Layer 4 of a small transformer language model trained on English Wikipedia (9 layers, counted from 0, width 128). Numbers have three digits each and are written without spaces.
A neuron's activation on a vector x is SiLU(gate . x) times (in . x), where the dot is the dot product.
The model reads these tokens: "jan" " " "d" "ro" "pper" " created" " for" " mobile" " device" "s" " is" " the" " Shar" "k" "bot" " " "d" "ro"

The vector x that enters this layer's MLP at each token. A number n stands for (n - 500) times 0.0068.
0 "jan": 449532719546261546444848576389367696560470358665422350439523494445582356631832472460511440527608519277495483430617438387544508544437472394513440479525660624451432538668350487597421608501594407621439389203548592539530429134636428485541489493549601471727449402477395577406631241319434441472257520387535499457564539398446506404356344714563972485464556543421417567463774509578523735545561
1 " ": 467709485719528531547614604424511682587487349469562530462489480511488303618727323549523658426513572476512355385424480470473379351478510464654277385381387458581467427591574537101416631767595617597525370478512550820602466184432579504490404490426429549621395579442578540507580556467603523563564453227443629427426480542503519345454378411639400439523420408499468276563823666398334722352487
2 "d": 473298608372505448499862503608600709594596431591564398511364312661667576517677643505573557711476523820374449232450479505626271315480559471673650423570546551459809712521431321343701614763492518380477489655650644357537487456499333557460420639547413503554465506416461558491536671480399347564449472321289465219380557586387400361530427438317398376429418337408426361687541650410571611429497
3 "ro": 406401572462437633382659736265629562452398396515577378520693433733614668617618543616545590497612455612521562424635478548661619509574704299503283364591547493270457541390424523410389561721476695547568662748645451464677486426381387554419618359615477721610451396579618459537546600663625320418649470356190780455623313430622178565567530548611395597464309394464593345453771656556522636509473
4 "pper": 309421495604649571508392700326529763504604427641615396415599442537528396394681506596622672569340476623394506487607469598378461494206616403563275573486349644454406449609478681537420558731337471590755374642557611473407333466329485566531308437615411741701460485471586570290658373495404580665535546456310715571471231373614422553567589350473512338323468487505698489613619537268286442387472
5 " created": 408446520475537515543727552456701710314599473567614621421702328355724474685800548365627645515344528485409404445623479527354428379508471425414532384408460548677483446458485546587509631781456474544617387532401767524533620382444588436627153420647725696860435511408506454384502532554479547689617544532345577518318461490584369339534325461397439378360477425483509410477579648437570575413491
6 " for": 479506573562566437520700620581424564454571329490483527534515407595581415764820376400646505641543483362550466411634454271590525414314526457694493270512502413597375546539450494539554601821587378585557497526496612319659616369412826611648384485523574651866316431400496441432530489538503505534525603529269486595208465587641294434457397635490468409430503531411557330521653488596496510466529
7 " mobile": 508599604636477527523625746441525486510633482570461571417592548590609420682764594556553553571408354630449294268587426416653400320405501362468243448468499536619408595301455622508414420736646499469764508565545581525354441532531606493631428465609778550747489295383336635502508516514383549569554435652187561590377436482724399370691342535622453402415500456499762465576689547470604573377493
8 " device": 489549625719440737463566706441765642586571483563400430326773531499531450599715629459507580565323540790430451286538458456470458379428477322451350522588298718673428608334634483445472496777438459620749315595505609501479485448402491618627284522588514709793462425470568453414519242461404482611724374477273640617347435609623550406613468458466444326358558495414643497487575586452586377384566
9 "s": 499602529456513529525542595394759613575592537603476562376805365635451433533759621447640610753421666462495373475462465612399413389629569225468430267434324592453416469402551422502627522911595470567744391410515546538695513407432444582475348558601661587790523392293472385519500415489502642541390535532468600606427525681598324328648543455526403355361568678468653523485565590499465483317582
10 " is": 622581636514479374567628514426791712570486372658585670519635469759557390637693487547699503629441610568441447483531514548321572434544620251498567283521478592695568500464616660546592438740507449615426443412588587477624545447628767479399430650564532863755487494548519390471562595372483438527521598527391577508247656536672390284658452383405784425642575321291510548430551509595301590503559
11 " the": 542650607531572422469612655510531673516533432545441645488564379560418542526802496405585512557412589269520375532569517378513442385531427438416556347414661506589361590459521582568472445575595432571782688545523551489408265341461821488436515540547378664899476393514449438466748454546348300506493504605284464460345547544502474210580522556417674410699623319418633488394750450499557507488466
12 " Shar": 470462599464520565351886472312432536406451627510353170320430450648588211689654562627597442503519463420365307230696475534380409504393539460554422367440309450478464645480479558383524485654601465652619511726458495486586341418427439430723426467527655704494500257486533492511501432658453507454455339479132466602463545540613377448669411636518415231493443467392528712744706531590426364482421
13 "k": 335499597512584692462530569344442739614426370565512232371558439482447416234618487468587561575304538446395388436499297502551409445587566298555248530323470524662538522547435751558481391661393587494723369485382503375465495410668280454548339602577528786632418344523634503400253480572525604494467443442339430511415429675457420330530490463564205448622509629531569640843685779346318410406494
14 "bot": 670748517449531592422617588318360614570401435365439312247739533561361518416704571335593587535200731484428426335473309507486444462419634345554290574331463608568527541520388647487354465637668385532642532511553350253635518426533473680461337507505479894455449479304516365417241352466566458639498390449353422419380405594480405473459392357421313490427462605367707454645507705447395516432354
15 " ": 493792370745534528516538547346567704536431453345511590390440598547419262676631435503499726535464742421480299538440417298511298425433635364562252400302361466708528414469520576107480501763573664541607478300581414716547546271468539488476388641532468645643449448541594458491633461486530493524478482367391452437430515630588525302478432369536301315475415433428438552564707624365321566387517
16 "d": 421366542453529462441757444504602697588527491607465384460337382654640532484658700494591555695439688831413387205458441450676199349423538378620566389471551502530777744451391380328747517802497563359491572541634554329494461500491268480478502689595464525554548464462468449492512734454358355549448430368278376264392524663389427387549398428310371323330425351395440483653501616418517492401532
17 "ro": 399421577496442643349663704251643546447383409503521390485675532715615628646594586584518574489586527594494541405624508537656639530555690234458269359586620451331421574386413563416381527736428731530604719716635426415686477453398348511417628385670493740587455351639614463512517638643695326379695466392202735460616323490574189577624551604597382539460328425467594404451724631563538614517498

Each question shows the input weights of one neuron of the MLP. A number n stands for (n - 500) times 0.00067.

n129 gate: 443521545453546402559582581540645369457392423733536562436650346403414613427482370381466553717626430491293607274352421435536541246577491429523448696674497296488417503572413625419593646550485494497527607461402698543693369658395261494595395527503360602393439407523463399478411446423601380485668325543601329401491533521448594573404543497531464616536527386641471515361490420530403509466551
n129 in: 318371416556611431612540350434557462542354592379551478559653262529149552547770545656643700591382383621487562571631422390516582500524280550404418427544437576338500131490640526477554584447571513477542579355598455435596397604506493509528535532549388386370474609509523506375313468490383431426434378494524428443587332377445364470346471424655516443413560182500515477372317425481463513650593
It fires most on token 12 " Shar"

n188 gate: 405596325353440648381564500472654302604493490483394527469429472493503285590463473497337410660500666600382543572419570610421510511584718334354343807594718675327547423558337406320401540614580472706694524483473399409538341303476373746559563552396572490674676496550567591690571239455604588486334741578637276609486568476622511500565633591345575454514648528552401490458456392463585360629503
n188 in: 228472370568266441572493632573500580325521486472567549561437281454711525452350458653471343452325504439597395404561394294567524320601677551589545540319534511650624428490563653377538497531404662372528549451597436554584291621444601244352531486607121402475638556639471517493368764668375565602431470543415534591463559599611478589700593635565500351327849615496406676565750450607478538436402
It fires most on token 15 " "

n5 gate: 742524709543626561533626518527509548315340538523623523524660624343520506654347459348497572386421527659584328612518640437568529473481544530594525418549612422489558560579582628606383452435461497506628529500454595410541364328585531383635503583548578517411642534579608625684390824515533512597585559361540643544475401583351555494559623457430579573352457374509418518479440317416485506545297
n5 in: 472309460566327524535432542675636393615531619454543482572402580429488416372522417565659419611408497253355494289500476392435521402569341262458349475474491648676570497643317431640674569486481509689435500528364441472491633516534562512400436422431497497450401539604569467699664454240459377491513576564639353540384488298722277578420418561614524510478521541497524522648503594618468625497709
It fires most on token 10 " is"

n190 gate: 542603652572424424237409671497443356454554551717329417262423561468661536263565622337513365691407487379386540358602550293406462559520396480494531533551538572503396662532570445556401360614353381777301538623370438500551678565516565631414465406595592369464312562484658427417497523471497424648669577448649506449625567276503537287551690446490513587429522451497503464428676569614487526359394
n190 in: 330449425450517530517518660500728392653520490439425389486554672345446469507549517341397523630544434450278553273367580503283473644478396507168398715170453640351446714259615621595425613652469468386417463445473566521462614655493558487379645538434478276542341358655581517430453778392538490545366275464486493347629510545448610658561751345482425465655352545420497528528570448460415425455555
It fires most on token 8 " device"

n78 gate: 519506616491533617615439513633459521542567395468375475624465684322434614406416452477690525560548389391434577317651560375536632431585552520484466739426613487562525444449675331308548407675620698353503223574307425497667591510458446688319591455395643424611438647668523424470437506461419484506679567631584425526551522536641467351847389509616637577600468405585497277503683362424580481477551
n78 in: 503664377636465473441407571447527337514365423365469524521716462586443596606548527593235470600578669602490638547392650636497390657377524398533547367343337636500463528618493424468453616508390381613479402558530569563435366527463691354406496462580540358486778460622413537563403722649462577507398253336403457375539426517819850224510448480546419426284316740476369608430401500470578527667507
On which two tokens does it fire most, strongest first? 1 " ", 8 " device"

n157 gate: 535471610517562400711336609677574532479457414621515534603578465366597491590493546456461458633578415452463344598521432370614463372506427380475618503199633384503477497402359641530601433442468253464526445296628521358503345675506580607364503626494515621541292420466548526503509555538591639477431467747479494535403580362429530555506506477393535533535449562606586272376622488383539477633401
n157 in: 585484510302416250295528490847429439593572393529559429500624556427669527497278431517384622426749470299322364392685657468523523338319497459545468656452619237762283541568520487452385618610357537582597497421574407708609606550454354337582425450527639497540404458529355360415588444544413423411649472540438590526424380480584507510493483474619520520576523611557532329550521376387411634651648
It fires most on token 6 " for"

n16 gate: 533628398538322506429531503402477511527533519539332399230396556629681743490379385460568452318500630420513412614584513449662503321618603636494511432641342487395490557471699380486588503325530449531557445500355626627375596540425667468582625490537448513770563483500446630388565513400676513605598719283452423454490429616443592638284533739581275568612535436326437393366482239371411435641628
n16 in: 514735303371321459611592361558380443393298358510514317418434486542545582299691521443496531507653564514342318526651435384447641579481496681371627279533624475592397673660497780464423334667550586431603615511507408314321412518385637238597572712443285493557482478405550441554296637692411461735540537490570319570430306252600445485479293659522430660348524504457601539410364496517449427486595
On which three tokens does it fire most, strongest first? 6 " for", 11 " the", 9 "s"

n166 gate: 599283461447503459475333572516488359564431461506602607354649388379331567439464271512379459553662464538488488576540609532573600565567810432407449395399521386590355602551393527429584538533445497366616461500677433537512409500353475439374592464705592357650451465474716411392325394570485528307370560554326550458705429503332534620509377459441360438491698568601572650540451469376562605528542
n166 in: 510472532442436552632606449496534325621621455476437503514556767673514528602633286489380493353744472700349500548386312527433572504422465626507736569529545371334314604628250511597670344780461507573465684521359624550528257496308585595477504564457352462550341638456615600428341514596532557247540393308401387680540351599411391577462653682475608456416555689382379332446451735417736590454517
On which two tokens does it fire most, strongest first? 17 "ro", 3 "ro"

n153 gate: 664555386402530532739514537349535553398368500490656455431349428197618418428469386562480595484374461528471516603427472430477386437397585594623441587480519477274382270484468605517484330612477330476441285471592641589490605405400493595534567693559404384398585545650553602717343523457408251377530392396578566326619420405411530411328612481650542594621627636566503378603591427363735445454746
n153 in: 381482546432588437650484682491629387426488685555641285298311423534437559476507525528608449491363581515392527697375360458488479676503512487589418494568458491331386500467664519475463660646357440462444473552359664428662639423463364476626533667360309618379392604473484566327521426456556528356348410564658500372603367472600367442528544488667622335466509453603626528487460444295430436747607
On which two tokens does it fire most, strongest first? 7 " mobile", 11 " the"

n133 gate: 460493277543410400321310588542503456473483337507389550780533388527351435507624601561577438474627531624655763635400451457405497611804667545529453573263606545493411424326416476462567503425503351395650577649338647469470592636607675510651507544507361517473517328643662547406500520514544576341340513567358615263408477384538455443655600596483654364368613383497561741373656600586668366710392
n133 in: 358773471632471430335489414426626410406646694411167549536500590514602706431742582515467566416329486601598462587522399559659672621477533463431546290350346265351342504589351362319514410377562599388659358309500362646421460601532504531401773529551587387682244515258478355294528403536413321360563466649684587376631429619500615417443558511673443359633454339398565672452635595482500404478579
On which token does it fire most, and how strongly? 11 " the", at about 1

n35 gate: 462436462559359531507436497358650604328586494487490525250548394465579477559492468519649416628602429596547629487297481325506503402473661464655572414728400526345572559358532296533443500684542326503416389404487338683689616406557510522448535387341642494633552320305461550474377571565293627516569451364779397367728506590480550503420441497678586457490525722689497510405548546613573656539685
n35 in: 548597481418695545344575261580637581336420586529529388461568533301446503431523506388466645614455438538449372415387585538412411663596493370236521366595411536629414427449442575550561666234431660359677596419627349672558569497613442424423560631665681465615457493412404481483398396530333589529393574506616402619717695471408392636594437503393609235454564520487475421331392550436275700474617
It fires most on token 9 "s"

n73 gate: 550392544655649410618412539158662526473631527268419480390416554415507592635496473733493510507641411379390653493455477431537450413278360626405533430408560441634523642520406565528634366684384451570541343609570534510551595517638375605519585428634475353630538392500424373476487843500555635503528419580624526369415473579579525639713486493416614325595503479731724483365467269497314611738257
n73 in: 416452666564556514338508504515507336537500271485390446649690234478801560393426471485450421324463403489688500419696604496600417594773574447482590534361504722753475534577646158261522628374612504534496726493504530598485626630482570496426496552579345591433322398432541533443369349683567564854504563590709554533488569459354366411562406612383478283711569440492592492417777616366611697575224
It fires most on token 5 " created"

n96 gate: 406424487570471478677526526617589534430541677441554587500522484487565405476418497487357512567394516567624567480638580546174392400583382474387577610434657593442584584600534704503569527765631616552678612358587589391459687541350330521617514430510390385545443704339381481542596607698411461323481362289685558313345565379430657632516506420296506405456602542535455529629422615686451403571560
n96 in: 290239549500587519583497578443589574286419506548637619616545461490615355437531510385530643570597418598609500534397497379526385630396345319320615456479484457386686540568578520238704670417480557439688377651362424370435530605351338316571429424583342342586599562604313519490410409275418567500507407429510297416282519513447493599507580615416419483507590613470478643696437298378676445527493
It fires most on token 16 "d"

n171 gate: 341417593559546396490761537507575465662598611478526386649618622574525416351477487588679597547389416810541383422301497428648378559425445619605479619470594510447380484351417519464713636628610438437494278301381409445430529610513558618570632238487453449487452510540533358503582529292445457487272342443577556386594424639497590608462552437408430387764547402647463474317362555591530570549602
n171 in: 452527467555589541331475378488585539615473370461386556327512491286367506596440356448543506529655588523500624563567585556515459568494548420544587624594453687663412546429545776574607561513506562363539717431585494356344509557455538579514304464488323652463612589445503470432808371509549571572475494647604722565352331461445376664380240535407479357530429482573474506460629488382575461362470
On which two tokens does it fire most, strongest first? 8 " device", 12 " Shar"

n142 gate: 356576427607542599345652533780633497465544491541399375564519411325571577466395453273366396518459561604537552317484543651449636536467720526534342419424624500528627685634641420298478613682596448428379531551649366558497700401365607626512531462474250544414319648424474385487463478449554581541396521628652491403652553494497438673588535472487466529592401609465228452416588651615539569381692
n142 in: 497667350576290458567561707493593479434549519377546387321448408717555520411423454447666405443691526314362494455450455347484503369510599554424483275435506437411526440545503553466682462500368684534474574598577507633572500694471448529329543283208472251593355497323463500480577503815394563405698599519603459516524594665560564589461477500476445307274410447387337394300703503474459412510428
It fires most on token 1 " "

n55 gate: 513430546577574533520528634507552302604900425671394428557523606660507634654567447718517432490553330574555360625405168603600668469549373619378585459503620442657552619336516446497467583584530419414443399483584463493682710407691563510402439547359263438413337627625381513354572397453423527358633475631486594598462454557524469813589507513643628387540523517449560537510532540767575434439540
n55 in: 551562414443370433661529471578503422375510351452425618601612559345679500241459617493571483640626562656564635598482433336455483641540438560630321578514443461404534743395364524528228766610490391532472534466483590517641697448312529483425511396507449466336635427394419551599280600709660258524528474429309533405529361552570575359394151429694412681404483531294451479486541601385720333395414
It fires most on token 3 "ro"

n26 gate: 419468642445423422397394559614584531577369559384620590628453548452391714518526361561670614331475385720519373463545472663497392584624433367491446510639485477579484364472362452539356635661414435497414553513609465667481386370450644549617600373458580319635455752616487581484351623538526500475568263405666746419308463567385624746535497565614735497538485638397509577516558545351451487571364
n26 in: 562523414459262506470558701629452521710448241396585497503392645682422394395492411477500439670435513649416686510366593455540603598549818503360697639510522376331355598477399384568281646635414527599447471444465620547385444666471660650710450367423399419453580692529561568307396559407630493454354500416379529516669607570553442376457450468622379292398613527339409574463609477642544477430625
It fires most on token 3 "ro"

n169 gate: 509462500460648568532612405298466500299506478537459391375484566411699484503340547723471426528581414427358458483458558604332562545493471328430463545431475710692608358575516602442572732552462455451570681421701385725547376452406580286446370414471330456574672785476474460425587604570388448699623527744586429553573615615484395500418564615322391549560540426551488442503290449615399641497519
n169 in: 343592404263406445449514435646552486470422364611582380356686563474513493545442474440493577599503690290151456632493494288242516416615444493366356490600413507644510456500480617307422624555447483356420542341707410560454447437215423519607493527517410435751387518408497578426455533530517577770571509422566436471434620430370367649329550487442418592536545507631607644476185446552404624530609
It fires most on token 5 " created"

n141 gate: 599331552544549744500648543713392823559186449486255418430493448327514437436267738517432560654353559537358540456444587355462551486595483401366706418504716500503608684551585531322606463492577376439664364469639472475559594448449580430283522566297558660385566386324514571560605614682472447593489664608609443449662575552496664504531626432376292554316395475630351528401381381636486452654569
n141 in: 322433542353417705785581749500517565554570493357581455614336327358424357391529493468420644606546372534448395563716840631479355290433614576514654627385521529589538399319416532605465510590343648533404545571597504442429379468570504517567588432421444395314639414541446667315632327271311568504544554400408493727511563511711452255567475517525374504550414464407497522327405450320759770471694
It fires most on token 2 "d"

n149 gate: 553407540484541323439671420431751504341378605490400392500593667403621571413248507534348283406424483458431644433374493484668523527574426459568340349465516418484395490602305510373381571526628620517449576369408537374793517413672496419433460638595468421517631681526244378754526647710581439427524475462381360645566454322507407395500456746315655407674356548486522500330615436566690487463550
n149 in: 449524624460430284475464639645466713719599446371394419343398390359432441470602551344521537720626337404375635594514557691459611405594507504477401666694477707427426331476418431574486294401705472557573592579359531311356807604558355483405530420528500306406452347411528530380453500361379528613415513539442580452313537417528454475336350861595534440307618630524447594461651598382514313346425
It fires most on token 0 "jan"

n33 gate: 380483666500486592574417615578821703483565517589379622514404310542537542316361310675511436671531347583520467580687362278531510521339434585747412390706500528547558518520288573493521533274563422382434510445622437641541677702558453570447271747637384439566702496400574595624544538766434422545432618445435332401677592531293532456562504239553555432257520525472490444299470391490532592584528
n33 in: 578513435224633378513469639382657660533426629510458387609344310329590586357543422517277506576503384535590481545513522468516510523524427416389573493675494279389436483555396602520555509265421470378530510405615526553435579595484410573581241579682545257689553608550390590476610477646715580611497478349397344532596597523427466332422307503453471534671250477480575746510423696593639361317461
On which three tokens does it fire most, strongest first? 2 "d", 16 "d", 14 "bot"

n139 gate: 480430483539497470462682653407467602636377540659430431588294507412530663474464460466587432578530398542467690701479376513530516682305578493539468617479552449471533472570274402738433412801537555521378510456408415582724547409263266627506340409480592311514449550581534434407493503309171404621283497522560497298475612412592497556503387454658507601446503377401555360613482360507899417350413
n139 in: 571487464570607516403370775483506404603617332620425461513558503355622583481717552397175436583575361383497525486517471449520727383510513473642566281411494423491519638536494401551497649580507470486401228467625407237644523411529638586391493622390569642497325361440594564601477448434526487749638575497665545319305380583566558483343367522487604632477583517693560573657384330275453552647412
It fires most on token 0 "jan"

n105 gate: 500633413596430439456571632551600510497626421721324308340592534469576538353628330469571425328611369326494583559465521464447391459677506589356483497659485538497427443515393685541377569315732535584459552410470409522398525512555536491465631553506578650688381431593617579576784370553434598475624644480604482319500607472415535464380582585427709385805473592409539352430580409467615543509426
n105 in: 530470491559441628670462484276456405372628500742277509476398567594482543450671539286615433609557579520541619592543612444585565472650354488465490491506627457611580528542524524637524669263619488500460619427358427374464439275407631418543569464540640452690679330433370491423476500472390688582394411466718503369440503436273463269509531574478467537685432577383578537380503436619547539463575
On which token does it fire most, and how strongly? 0 "jan", at about 3.6

n177 gate: 613500552557768514401551575464480470486349343479407415507407483604303664534087493553529554399486699343605397474405389547570497525471559432383722414449703592594198614483596476660476493266623390687476370295697595581555549510751339547549628416574518432321483485477691619237510348479455574514507642699427635377522367566303518460510405456621551303594327405567460433482582366561486637620680
n177 in: 399518493428586431507518551446259393511556476451781399571444634521469440459666595564369479541556411367217341530593606445312328576776535641432598366640517601394583457423409678243580411718539403416518597578238450464525592596633571568460385440229348343525585537466403576489559405393560396472627416513386623340625677344661263393353371324558486329394521758367473582575413683344620399683556
On which token does it fire most, and how strongly? 8 " device", at about 0.088

n152 gate: 265573561382516345581484345497494563574666494319409362574494369393554389341640272463384515506434574535464538436764536494803411578529586625403675484516539456506321615641554549428621547493460357541482458509554478624500509390570484530480341482466503461562564739515547608594470558441451410500328399560366627244484596534407635637545475563584699412573405574478491593391480543697465497454272
n152 in: 543568537557747332551529593670555250569651580482615488399494453603451428629570395692564467506389231569427461405481406606590327764500538494461434529588409440542582621543448572417251461507450430465544466229552522576484406644580523611379524500667363512528478691533465436602613581352453652441318409436454440414416521538339580464559481299433328449516439528686461393522420554588388565345280
It fires most on token 2 "d"